Layer 4 of a small transformer language model trained on English Wikipedia (12 layers, counted from 0, width 128). Numbers have three digits each and are written without spaces.
A neuron's activation on a vector x is SiLU(gate . x) times (in . x), where the dot is the dot product.

Input weights of the MLP neurons that the questions are about. A number n stands for (n - 500) times 0.0021.
n7 gate: 392556330373591438584476601531542493438547295553413367531462883480355417557508702361342419593348407444386555334599424598479714669580589535782570569632565601337522607395536271496600770428336292605458640575457565434274534698500477666748461543734623317543747594504504385438512481729528671473551547613297281367625508511311488208403438460562350362724504345419434723235524659332508409422668
n8 gate: 839453444563430260555419687463485486448646579559519489571650293481564622278626365426383496174395448422294557512393407322580537286547433596569588418422412374363672599590755357526805550577535455326540358466582583481350602580389591489242410704302350466616470462330581659586430462496606547728699349436604594434579672507526399477593651901496399654413525399507500454676512459299456439579511
n19 gate: 407459423538632730322392545476412434562558493100382500418675636359615508443414360450573541605590693593660351447512657551528609391439384577406388258349630384239385265436576408761793556468616481579394855571364341512455576599626699417610418700702351453461516461260610508388593819407535265640457461434446645458343419347480278427552624536565476616576576457515415560638577620611615545212519
n43 gate: 612298674515539561433461391469511619339432456381446500492563562378442496445687436376377512744347685311571335737298535235547360415400756631515460567432522595539413522390621425500688469691500394621615422600511632822396618369421647504781626519352667542811477500482470496561350706576304397401561335519468458266577401358535489393496611598515381238652857481538268403460528572336466694451649
n92 gate: 535303160697458406651635586328584585427345383528339562443707554398208467475534586476666483467537350534516702564350745624609419441369750661390387589450500594662395469720651407459588770517529468504612391566451577480453278425524496794581459401360609230630397308319544456610636520423731385374525344602348619408599624195624345266719347521488704504474491447241398725535619743406327291663492
n99 gate: 493444649626475307556599456590560493316589640583344341485383571519500865492532561573412774569682519516530578488445297395562365563147473447630414444500618648441522423203540269473496544528599397504417686672365703362341590618694437571609376597711238400662283515634749508565408604600613319585531329604602325620391258394492465311574609484614464421496302431454357480352664581601500559404163
n102 gate: 633558347440663466206352554686518654424455587445279523526522627693324511488622468541622484470447709325467584449750418523480692515533627611595512640472467707423677504402675516515349422508550556714750326362387255500508460623333646312657693443654493443474390526744706548425343477414489528368342443421700432695546543470348443555424366287489457307304463545504203758547637597448292601534426
n103 gate: 610515534318659600575758364614462311317435596662411690546425717357537633368247321454288688350589447496346861532398536496626615682870333428493439432518549814355665580463330321473488444425658428474511378500681347443536657406462407469360612608546456462630450689559481728477320412462512592630573260419447488493314428711644519444471399354397500486415374622424542414467820347508474503392391
n107 gate: 769579362504493453668574390535542436602621353605377568450455401399459329392496167465530377597360691437423587452358618449363475604594465588479348363365338311536456662356563363536607496544746553479678482362471342600519427515592327554780424680457606668393450457524556564575783647482746280464486597461401518374511747423616157556476477515567348317576484347567746555483586553602419452561511
n127 gate: 290374752408381638241485521480533674409724489621549342567303554444425565349613401485387500234481585334375575531530434428576657518616600695745496624496713601641425419374261403511650450645235600536584239618377402507532529542489471633586451583718471522731496650478577585589434433414458512377616289429476654704632699320308470457400458623404562256327369266493537534414481351704548567500518
n130 gate: 484344644672375570649867345433480182518678401313479696281791568488342664354400605357353392338616451590244391491698710349397644672311463447516460526543471448310658613631807440504790346233649451516443441601454535624443412584663164605194671425389508529674367359580601594607573376694692630591529538401553467540558530589513309474429562474467513488535423632590339521456255393474182459637545
n137 gate: 500351433543388325659439633635753666496409557640323400686589557456724355607446622661595210623380524401601472603022599468401294661446736363630331615421324523411568541393664623691529792528398551320484679440548634579303419355390707629504440576364553405567536309519500425377545603445331790877464284456479584426572550340315552434553671561374434500599396468437337423485550528416343539417648
n154 gate: 489427440646471500692676485666660277665496489526423737561352481477486623630611464102421365413492568645533370563419500473385213434500447646401464288446750551477554335518500312602547457558683474621389593500485516508428570654358676577381504515714576314719286595441526485390338713394515389640447760348262317337527401466324538559616432367485338348430397492572693605562500530596541653633839
n157 gate: 426485442638335547515532854469546452574356675428480563500363727668641710468504352238605573554543431504546531322456472264227209545299558600402471347603247451357537809635700512340697391552336388695705695595500492597291334508370447634399496488410567364582320418635492673539379613682339480679570473582512473640484480408347652391496493536596492500569453450179690611642346508615546402407580
n190 gate: 700251308528152613583533369680441305359548438378508366476618277593435516483201372899643420444758392425350402592792471557482524484449320429275226575591647543570527504589392367629467500356446440531717463480673589576666289525488827537580269374444569387391609504220551627392584577420455576685577492460350500657390588793671452555481549508627408354549513632524448488326571724720512511492500
n203 gate: 643565545574602534273539608359254500432354522452538432545581619409711515539472695567426406459541664236334527508534547340387586504442604481475432578390629634534349759623612616602326620565670474797695072485414500489749664695637511405461440644336593519316292526330471667448418598403367331406530443609464545680530473260481384598687419485623441391503537709578571327450500563567345372286577
n218 gate: 624401476392481545286454569494631591721749484544507486473299381418477583578582330537404393332696497309597624500430528490646404298617348685434405617445500596312438616543458610562302560444813517417527479427692486551532497507530576514464593510541497702609455507398463524377625627350400536766599445531565493330724557268811449368562317461520603411494474510629572462497464442241436555274503
n220 gate: 413425477550620372670401723287554509616290395442630634349420851353496765396428659536500581322578382519675325700519491468756609588865495320262670666625401782491640310258476561541627453706458409646348416454628308486514464565491513045428500394335395505532426532310437518386557514382417448527541449354524629335067662460592367248395496524559823790614824760731354430732457241442680553235419
n237 gate: 447546310674586264636657508371723542403572454433330633644379651460530419392383276508500321412496548351461452662455731577518504496694836594461551649474508427374657647542566459556496335443660623365613332638740504484626302399445512532283375210433282520667592572404559208520799600444573521440708629496479629422420475551427500204580594471077820511422561647365320402561429611592516575276343
n262 gate: 628748424648482531586571426658462453447393474571399345527628531381500566277713670603456548504796637286587558468543496500589397526735599621804325727435462422770566496426251413519401639520461447493361551640431327623532511535489448422444415426507533381446512612578541151588520515638674428577542399166390512511183540300616504400507583425583468851553353435496565339452484344508224552795379
n264 gate: 428611546351682672216689648542451173633586648391525594518556346525503529381523519305433287579324365634683572452445507605430464490633514525514511485669521583628493347290474541525474407540489400476539283343550741525360295584581562402474753699357442511547348403507574475636496622589598552446540417335580446696612342430562812365338480518401575610314441425439475573565354575266394497733539
n275 gate: 726310752790349448280587643608673450577395527393378626367488413314604602588433704428576353294657636325682557680484358447604452492618492710492513496397433597438808679415637604569475446191699352399646570565669589355398238459496383373273593504541358488408512730407524536673089427544423496480310407440427646700322496421659621521681409604460504286489579496268496393446312388377647489617567
n291 gate: 554253287611507782350457489540596536305470536611454553549430589591597657297516488355453649331443429469478443469197430466560575409632727511500488266660678855400586603627810380560453438512388500446493438519406583718460624248711475481559504477702694662399458259409518467433457718474470563613372576594604262522439421382519560379349338384467520423451488564575523243601457765563663493695382
n318 gate: 366620436476776403252346770529583462432379481401549597584417616585423754529521730321538563532637452537480691328463488394761741539524384667578329550599353388426465313581654458649392488422438664566299578320702225609419547434385169672450541443422392573343123476718417436641337508283655601472637776476432447488642534425573359294627288546548571598489438444620303422674278540572508619428662
n7 in: 606448554675442708594417651403436434582427452587305403512523575728819441272661480397677396581485538615428430464590464508510519318354382181623561448522561489524537496515548611600627500401532592225496508422500621473407276547629459410436577605457349492569612755370899447327700338335663705688396267485565469309550226511523346540485601567340404339464555423527508669541456439379481400869727
n8 in: 441405431793524346450466433379518712333332461478504570471597414529636723329416345482401542310603649402626308804380455419302522535432308688320632409472345472463633372412436451592568549620526438539339568630709558555569784392615454206389507507497633647496511504521393717482530342467685561460782607240247378418548485432415628569521373681605473432575596558402485653475542613623331582529601
n19 in: 619376538734249496508749657373513418313659504390509262311437500612484483446378618462653603569621517531302556665482544300446513542437313267579486518488415521579381386442611402582527415306788705467466915696633373496622575566564026561522271513524257694483651504504348232517352366487300370685319379513628682555366549678274599464624472487611688484695688821564148474455603384554314728625517
n43 in: 486472439525425336461541601454539414342431702457485321268511325474597223704511308716246451584438424376585566655596673493364438683486486751500562541668579479737378661643672590485500361828470424556575347566515427616351504312718542526701551577567427413257449442570440432489508686565584352478504690314693515443467473404199515598604500451489693436520448453525391314409568359443389418729550
n92 in: 357529861517637440404606520722538743441496434529249625180492355556520478527182586585241442290414568292534353229683779643606555475571517648702573429464572348348361431574240496637659597316390521232571491470316069491247288543551636557777681638318406731316577423455550576534549273440673688590689595577427418571578531458621491362389319614602518484492383551517462334516371543414466669735756
n99 in: 503281438380555636410758662559615552609467507611593470731385598316511750633646492511316435669566471492237426481328618552477482482564504308528551561576540507309493649465368504691458458598628558511583353485353566566074432541608372313550312648629391243511515415525324420529527298431300588639338526680492452457700527608689489584331627621181607404531600621587559481602561332485399543353478
n102 in: 470509233433402719936321622357304180394268565558528592555536402495261556387567577261462814559651482034576505618365429380540477346611464554825369274444227360519413595649387533687505735369397473641273477389687452682466398583410320537733601326411522682459651756737366545550623760559624324418746895331423546376505476285426518619504342589577713453462589423527432244443699464725460606564581
n103 in: 357623404652459204087582428563578450561729470435527376592569455580559200358491533705684325632398421573375629454460555415531623449453718800623818605263678767545470596559314300407523596414314522470375500361557509496644564487487500401440309531716618438566633159632655295583422782689380523491288624513556540586593343725447504381238649691313372442500298504290623275302211921328609500544582
n107 in: 467390583391382431225421536626500514343302434530581531348485309485536275373564528530413572382259421504250565290516307512432424375678609613460520583723433577275460442277520594531449252640500511673556531434843684500544633473448515276786626569528340473595642615780493474546452462564481544671279742496512542478657229257512439417617511712361500681373479656572679734478528405532462391542444
n127 in: 474370684515402720470349637500500540602400385485520333546379294368287457428488463489544528527457557520693438532354576508483404422474584603385660616343291478347470704389373655635393695460635427668470583387612387508630639457314522359452287484371415600681806318574519244527516666688625238373643477434430760150438516314364334488541648500515713345400706565527365815456448565727667618473542
n130 in: 308504361531580554367496712650470669459465571667630559667496504406541583327341668412455455453535458243553567189551412567428643301613604588714644460493466433757615390545412520263472520464576485376663576425512394508287741405550575650403633269317429788651430364410318546763868500427406289186434531477351621489500330458559403634489733736650363591388475365323442377444548624598542448508523
n137 in: 329302623690416539533403566546337577179675570265539664398759386659329426345352251593402790295573483465395379687526487850739483521854415690492555597342744595509586419488619708248452425614500428413345373279423585406527185782370583548536565625726447354543612543322625694470669440436681469167534418509486629454491487332457496438512492232420700277500444474500466509553584521608723642286408
n154 in: 716484454479721513311591468225484588411609649479819352496447409698247598631465456454513491260369525591574496347491548759507357488520425376374348321782645520504673488290318465487409570440561321630484690317614341395460476885446329509500487449418375685618437584671352425383675458487853535538369403546312445365707456455458399277593595426554299422699454793567462530315928780642384523668578
n157 in: 448464463363603651398500504560631603358324500459453783550344418382684496522482203355675627576567550183541462395547457381351667504431650579358620483595318476641544476375318361542496461693422779443279629445584491751677549509517646641601513382624644580458470125496299496822509748571771513303366593500380555610627535306267571378199347655318487762473477483367756320448679717619698481307327
n190 in: 519364415627566469458476455398454270632539564649468425531385540575660667711488562500586467254559678613282121297046460595549434666561589438538508504692354425667422434305440577410355565724584612387595520520473549496253405468596262337480551386424672668484590645609550450621317602438516410734582264449380661466181341454421535687459438520674533547703274562593508332522833562459504496586423
n203 in: 633396460830590484667290782575699504504786492449427263238442422616462221331371487453504521217664717446559436632585628609387683485589610496404551496504719370374363523569406541596471595463643583604590275363556621643605604415602423387637412412478435277679592448438617642520575524254436608552604416516377644298576629254323452413553351316638637597256500393358448484241396722672594614369418
n218 in: 677465420643538492579475473478492676188577365536700512399516335492354779500378291504353395217565428579713610605652400157360476570512704802410436279450488380533350580457533633435704629393716396481445463349799576633530574643524555508311350228418542371629597569555626536335668746408639412234718411399667630378667652326337464492311515363480311485496447203592528694635437536513556627496555
n220 in: 500400611343888552555900455600593369268547430517635461638420588180619697554635523675307594461599521460479687742333291548446642725726585839346573393345741065447484484479571411375691429429332543554685641496349785517568517557542488587504379639396290388487171686504601274509397582436365437264379431595312383664543513483570414379409375478338433436412242397714315465615576534595559430397623
n237 in: 354589428544519452449251681550465515696468616331414528432414360609538516529702670500408672420552177346468695621475255585596496609351528365446637558280457593611496416365649591452558683426161528492335611488428449396242637471425248516860698699694615633472512375314413564308513548588232508556343216637483387673423462437557428399639523645675864309742452476472628701492579632555611460383405
n262 in: 423436504500642210500409440556385793313489380302519670661446402622560414530573811511607630548585325470432608561594496641418507390257627337408598515597392465519352396722398599665553644677485329560532564362386666606500518705561709418550337337537479599474441581532737504354699625683760462397500456386469452249345212312530478500412390542594473517439468668547309594433397383554431388434594
n264 in: 562371290275584712357609477434484535698537360628352496370341571332597450508645362444492390439463448761520364483625550463395382465682573584421457719538456469475636685449622672691177441542626452359528608488341402565487429583604244388407570775587601524362615304740520669609534447212677445512492520268439635365586249584689651377356561596492673743583709301367728400586073371650272496378536
n275 in: 523484557029607492615727613515205481353675348540603315703548508586407475382564448242445449463251330353524278195621445335395500610437556472822548407642384288554442569531412445692311597417554593386600454355488654459423627657480409835513398475500578398520475324571380520658682630504438649512353619243647414699471521372541602776660454504693347576689402435811638404609441589393536511638564
n291 in: 612574484652443289832600647384353385521738713365684386601480409646350508500208393520137593415553516764659394429380379496464294453390508392277556341359639445533357584535588337342275500450467568613512475668626568484543374714313578673605765533361438350597496496473559712657576613613357462544605435516109520682830657480529362470678504329448269470485672391460593521399546560513452714290544
n318 in: 602456455386539463568351863592488375456500516488367322447295449351461211128491753488547659467521582543569263646378555296343636635496390492476609547325650472634358461635538551397555377686589529417927618592784500418400360504488484667680268334378563467611430574595504557681311314356533186607356575661531309733496543379371364582326485576740491377553590299578327563520663541877512563541585

Each question shows a token from some text and the vector x that enters the MLP there. A number n stands for (n - 500) times 0.012.

" debut": 774420444510604539550448497437590524574492525511434567492558448510684457571420626509512463383477529549531378471561547472713527411353515503512509391393490429530499280638530420445453484435510506498435410522410503439458573496490404426501529394580469583295669504750509413552621450468282438554542574611447462562339454531500461548427563492472410489445462545420693623584584477586476545477503
Which of these neurons fires most? n19

"ched": 682352493506507482645476540422581544560494521518567521439461373422618461505360511497393412399496535439623486502525638523773529629318641538420556423461499594574402291604516459508498485484478489527518421533530477525451538469609365488547503592559470494382574473781498301494623453415309479433518528546494606513496426489429469471509630552494377402465448431424683535564606479521430464477494
Which neuron fires most, and how strongly? n92, at about 5.7

" The": 613471502434507681654467422393488489479468476438578422406509478513592449586404516425430347390489514436489376549441543497915420514363564579448566408525434538659581452684461507590447446559567450376507418469475547479475618497474441510481537503560415490395522507756543498535596498480351544510504541599512445436469545535477429452385582521439405490534463556444647611649483397589410549454403
Which of these neurons fires most? n291

" (": 676434585345512602617449512534496538451506538462502507309525414499611377629409456425406493368442552410390468549520498567762586544408503551580538392549456534656444328674529543448442392491509630485513515430508547460606615490519312533486492542483421479399497546742599348538503538586375447520469520560411399495556486539527486457347649496508391506475478511444563650550570498549485532308442
Which of these neurons fires most? n107

" \"": 660446573423478645492522567446550581514451492520548500396524359505547418618466434422416460398505563497415367430492522592854487405355481475496553309447409604669520404694514501575581521561544583506396482490513537424502586502510424519551476530495469504296468565693544495559523500542306456493437460621408413457484492499578478461303612456488401506472501513531597642640485519561451557366464
The two highest activations, in order: n291, n107

"por": 466439523310452480720590566428557540360422421485574526506341352557493416448538429451498456399556533521506499546504440640526591647311422514483438516514571600707443386535434554428534509451453409525522471556516523551418681587588423431493539592550425612436570445675400526578499477563418459362539644586352495477351606487427481590500599407622277567356604632466571518522488502540480460513462
Which three neurons fire most, strongest first? n154, n107, n127

"s": 644505592420461597664428454313501410548438467451621534458557488479610381680388485655455540328501537401486464538413542538727515405347424517560505423469453518677415442621470440499441514434426501326448496461433517467516606373538354621455543535512495546327554491855555449559523573462409528489501648589491465493488575532476468476451509475487538468458549433374573596500513446572545591522464
Which neuron fires most, and how strongly? n262, at about 1.2

"On": 533577635581514550607526505297537525543522410391533405581490466528527402669460384473417450393407659435467396544547542542774542420433556496519604377482459632647489382636446498501388432517566580497453409501395505416555634449583348486464528509532475482311613526693510374530639452500305437491640440563546528464461546463362481457505509494614403552507428513508566565621535418595469438375486
Which of these neurons fires most? n203

" Music": 588348543455551555548489550388465437597425472487459461410493307426607406548515461495492432468444473433405329557467539620711523416292475574502557473438379493620483347549400528488560479341446565518444506636473463460489618532480342518552471521463393624410654498809537391621596596536366557558572550574461522656479480612482505528412571483414477489444516539463588679501501464638542465532448
Which of these neurons fires most? n127

" between": 729453527435650590601476643448467402563395516402530403407546506531453425599359527547426425318518556453527427538512479480772578461379679558529582438440459572565463332645512535475413483603497582459423369450467550425465624527528368543569443587481484461369528520695546444457638386519305558466508508557591494476582509428465500483379564472538435498468511486428612662550535410596468455353482
Which neuron fires most, and how strongly? n203, at about 23

"1": 657398500442460486598518389281470438550483432568543420408484497638660390554466414521476495414409461453667461596489556752670457475492468601602499455512374592605538383497498605466414412480414531424467545481520597404483698499464493633474517565444416612361591557615499330526584494567409505553566425548461455676519564448488382467498529428474462383463440476433437727518464522538510593332514
Which three neurons fire most, strongest first? n137, n237, n127

" album": 754482436493550538405420511470577534569509571540543516453524456429723366539405581490471463328470518481500409464524592576787500489343501488475471472427456524582396295602448421442460540464505542510349504481377397424468541470508390500535473441510406568324654536712539500606631531470346512588624498600429435551546494517566517453372592547425379544397484531494627596616550471601481480542428
Which of these neurons fires most? n137

"ra": 443426658441490385637580558369381612570418578441547532461598502590471331548390463537577597517438475494656455486570510644601568398472493568694492390491432534622519436564404439345489406428579470488552453397368487384486593466585461414463548568385438403400614669720458352539432452526505535573621508503474450538443599444439471493535476478532399467448507394361498708685411548465571569539506
Which neuron fires most, and how strongly? n275, at about 3

"ple": 605394436460492483574465556329581557554428514532579424501420555381610514607372528627413504376434621418614595557590543572792495567394486489528542409612433527658454440499555515519485489493570447475586607572399452431508539461596438322557403584631432468338618590814449410521495508545386501447410405524535479514548465447479510515444479526471310477428536526448582473569368500464473351417532
The two highest activations, in order: n99, n220

" Time": 496486515306481560460554409393441545538418493529495346519451374397553328614418570439513433501356532414552487572519594575677638506393449479461668543491451492726474345542498469421488445548357523544435512617377610426471614541575435475437512478398502615413564488768573266543702590433414487567602457544473523508478471584524568497525488447446380566402572547434575530581526508597530512415549
Which three neurons fire most, strongest first? n264, n137, n203

"5": 623444561382600416652483357438532487613505379511602471448592514588635415628431420504462530417450533393589495611591503582626543492459401614487541458525455636558454456630375613526455497477462449520528562494522562466463590411521455479507399619470434627318569550729498371540490415635310574475535504589414442460567541443477483458431521492490299480377436385394547602660371443567492646418360
Which neuron fires most, and how strongly? n218, at about 1.1

"b": 516438630506547487506523512153489410487568475537518485480516389520588408511439391449479606537473409468718472593372532674689500564331503467675446502638455534546614465693492548461481382506370436399502489541417519555458600412449478464485507523586448563447540479688486437392487418658456441407494390572488469561484476451499467542524636428584459371424657451484636604576448576556450406455541
Which neuron fires most, and how strongly? n43, at about 6.8

" G": 486387617529453550624509518437406513447398449445471475467580358588567374625525416511391570486525565420554333624468468571728539433242494564598580395427448531688507372697484545491551473471557555474437487512406520434449818489476461448478434608418426554459491486607509472607564448447443628484459574608480334547433488546516506390461588457460421515428497523448627638590471503589526436505390
Which of these neurons fires most? n8

"\n": 629421585488520538565542683431545528443448468450457557408571576665620342570422518427486504475415551376549432500462553471831515532415450523488610462507424538694399465641408475555521414603505523482496467502389499391457606405522327586441504603509449407329588530653550406473597381451358512461436556495468486540569513432413486411355636431499387473465547558497598575632490616541479569336495
Which three neurons fire most, strongest first? n318, n203, n19

" D": 458400693441509565651348422321474457412499517502446453440512361576564464600464409514519552451497485502538421604393524585732592485364502533533588462515351438624581440704478484496489451447424573444461474508421564381519824500461350534486521530454472592495510497665522392511574481485276544484500470608444508548583516586476424402502684391507484423371483478484543648523536513613451503534497
Which of these neurons fires most? n127

" Island": 596347544439396530558453476424450483576423444437511470434369436412586369613429382481438579380427539431405425631523556623790592584342405546487529554508501462645460419613461636436392418357410494589581471460423596515461586535545408481448496580488410661526485544795530389473639452434372476487497578509489526504548596505464499593421529577471378599471493551477589616635555457554502553423441
Which three neurons fire most, strongest first? n127, n107, n103

"ing": 742363466442503598647495541281481465577353530604470381411554501468492393568361555564380391424513502495623405554553530637777544417385546504555540572415466441645465348593484475532544540515474498483454453505508582369511601461520511556539481596518519587372577533713537349595511432492441577454510483501511486584505486516561376473475641316437323420543501498447613531467567530530446390445462
Which of these neurons fires most? n7

"ob": 383355552535548433658610550236551502567527469532543581534542501524466354608464433536485580365507511524483506582450442623653435509418387560590451536453462501751569350560481590461456364408537372556481554328336605431340584465539543481512563584480453569414506438551397441578584490637366453411573497518472374558450540501514464505361495477484355581478552553539607652621446481648602440521459
Which of these neurons fires most? n220

" formed": 666431474454484494610453591473579598489478563408502554506460390462528451499416485459415500288439481436581337489545535609792475646361576559408617438472489516592412353611508554564476529435462523532510416478509508363538576531632353574549443589537409530346576490772517370501668466398398524508538535583551507531530425473457514456435620465500345509467486457381685554599572480530415446430432
Which of these neurons fires most? n237

"ama": 462377629376475418487550609363507394657373456496468580505571390556517325500429440472503512450534437512518377520578427713621579410493511603620587466413368459632463460549348514447557496456592532375599556518342497454593576523528437545543511541536429529338532605688494418483555374541382571451658551508525438567404474450438533490395494469301400523415538714449591648637493514533566501518560
Which neuron fires most, and how strongly? n275, at about 0.98

" Album": 616388524532524555519374478473543550532481569586521507403440444401596382515431510451442424425442537468432408516482598622796573516368447500470497495489441467679330392622428476363541480395389510522357469573413499414499590500573308470498502503472476569460694518789573400573704499459268502557606484590434484548513478539531471512460563516467370510493495520585565590590484523649473469490489
Which of these neurons fires most? n127

"ap": 345442571465409541605471567192448549490504423518480545568609449466431308586428616468566462504536535504545476516524521676622396411398435552521415551576365474753549433565499559491586482455490605474577432485447564425377600572551655483567500517543592605408618482600468315391462574595441576456653510651373446634442425468442433546356449410467438484464483507418539582551515551575492372498433
Which of these neurons fires most? n92

"2": 746388449461518419616447529459488540484463544559563532511461456607616497501479514605487448335426530481568514589522517564603510452343461521550504512431370522624527387552518512535405417554527470409426461509471527318525754399600462567430426633440509679309597567595491410481577377609287464452559590490404358591536588398562448459482531492473325461511426473511672651556534455577538535373439
Which neuron fires most, and how strongly? n8, at about 16

" T": 434398660550486541634446372386430526449508395400546545441574361484534378655436470474426551495479459455561375543388505502687562460348551549579563359463404555662565428745460513491498462536516533492539506406365566495502815448496437445469558570543453507437582519695519400603616395574392529490436490575467415485540575494468446374346560401530435545480424509465615684521570497545572474464497
Which of these neurons fires most? n291

" and": 608404544365511496579563420433550483577614502420464432481457444542581425642366465471438469279427467394525522622474510526841508530377591493559576478522525634645462405668401524520466390468520504491595508429488481516473600491477393569475454589545486493371477571791589342532499546501490521466372563513502422498478453583504414396341627506510398469389527470486594664473551470580496570374464
Which neuron fires most, and how strongly? n103, at about 13

" released": 655429485534522546564442538477562542530499542583532564494497389467586469557342561481455427324446509399533440528518594550769564568323605493424578452442413571588532349606500482480556488437485556496493420596544461375506564512489421516566506567536368506319610488747530313563622500371313485441643511582471466550450384485396473524401637501523355477406455486490671617588552454591429478442393
Which of these neurons fires most? n237

"History": 687435521524430618657540551476558512454446442489543509512453518392671471465356507467491510537345559468533330532536514533742505543294574637376574436416403556628438355624451560568465455567498520467559498513556561464442643478507398580571407402537440470464518388765444391571625518404348489546577588593486612531463514507377500401392553538506410504552410462345600507492505464453544492331548
Which of these neurons fires most? n157

"wn": 596384470392387549583555547304530463610460557476395402571461426481586469517442459581526570322421644473588448466572501669690463603390471478512612481457392457566413405572501533535440415468458558526494602562526536536482527559605539467475492674584518494369505458700533376422711384428404530458483623594541509555554379515548494495521603492374372320468455541366695520565552451561375443359480
Which of these neurons fires most? n107

" ": 664462555459522561615502554419450501457369501518558587350640437568649461596473488455481528373452534351477471495466522419767513381368458559563551406513506591638514371620546523437440390520502478496505429444394545407481729455651332462393500516515432477342524520622634471586583514483337518521415533569448426438517549533530473377384628475453434462485444585422583636696493518590450620422499
The two highest activations, in order: n8, n130

"3": 613505495470575463636553417466479495590419427496509533501610529574530345566428473487405469363344523404635505593560499590675506539407330622591660383430359564615596442649436552499448396509432585520423475492471589455492704442571515534463518635399461571402539540673483383581581403557353471395553517602429418508508569458482468389382551439475389464445452514412650561649437395581527604401380
Which of these neurons fires most? n7

"if": 396490515413422471653649558359481579539426451425525571571553408490370278604419447557498469485605529537589479553733581660557471328537358487598553458468506616555471346532430462457453437387489443584629447522589508388498650448550475359567431576571582525382634481620598461507487445610386606508626538625557423505382497501516574407397571383462420515415565439380544460591525539572477386386461
Which of these neurons fires most? n103

"0": 590450495515514470596501436438457519507446359497471520538604586497498332663420449494421545386404499417604483569569511599764543456395373562569582446460439509574623408746407614474459432612487490387348546447450655430531714419551551505475532556420441616327583446632500394582588437593406447381531510616445430479512545425490458490403550476454371518431399508426628516618484482598543603412464
Which of these neurons fires most? n19

"l": 605421606441365469598461517282458405555407496517531412392532416539630471582387569556608473457558556369678308547370489683587558555478597513584448426523444458609541370628526348415569429419342471558595496346436532539512704387480388528517474440599480532447567486724426531504464497492440515435565442559438601525568600508615466455463672435448409380458517523504522500453569501484505567469649
Which of these neurons fires most? n190

" Martin": 506364561465488523587558501393490501604444465481516544359498432568602306561492423378475537429369490527496364547508372701741576483409493576525618460497442504670433345576423507494572448555639564587527441551366578431411662483419442420553497629453428582439536576733544457523591453545343481497518496523470560600530545504465491478359531443377314495512571554388610646592457372524456507541424
The two highest activations, in order: n107, n264

" Bro": 512473618577472533527469486450535463508511487534469420473507343461555376693468470377429538402466562510602418581468527488676542521404514452567513366526461593666602333600447472489681490407434452486495429309422554476520763500595456420509532425407288587375529422695479372561565547595393514592547532624485475519455564540485520499427519471549397616267553530444557585638473445601532484476413
Which neuron fires most, and how strongly? n137, at about 1.1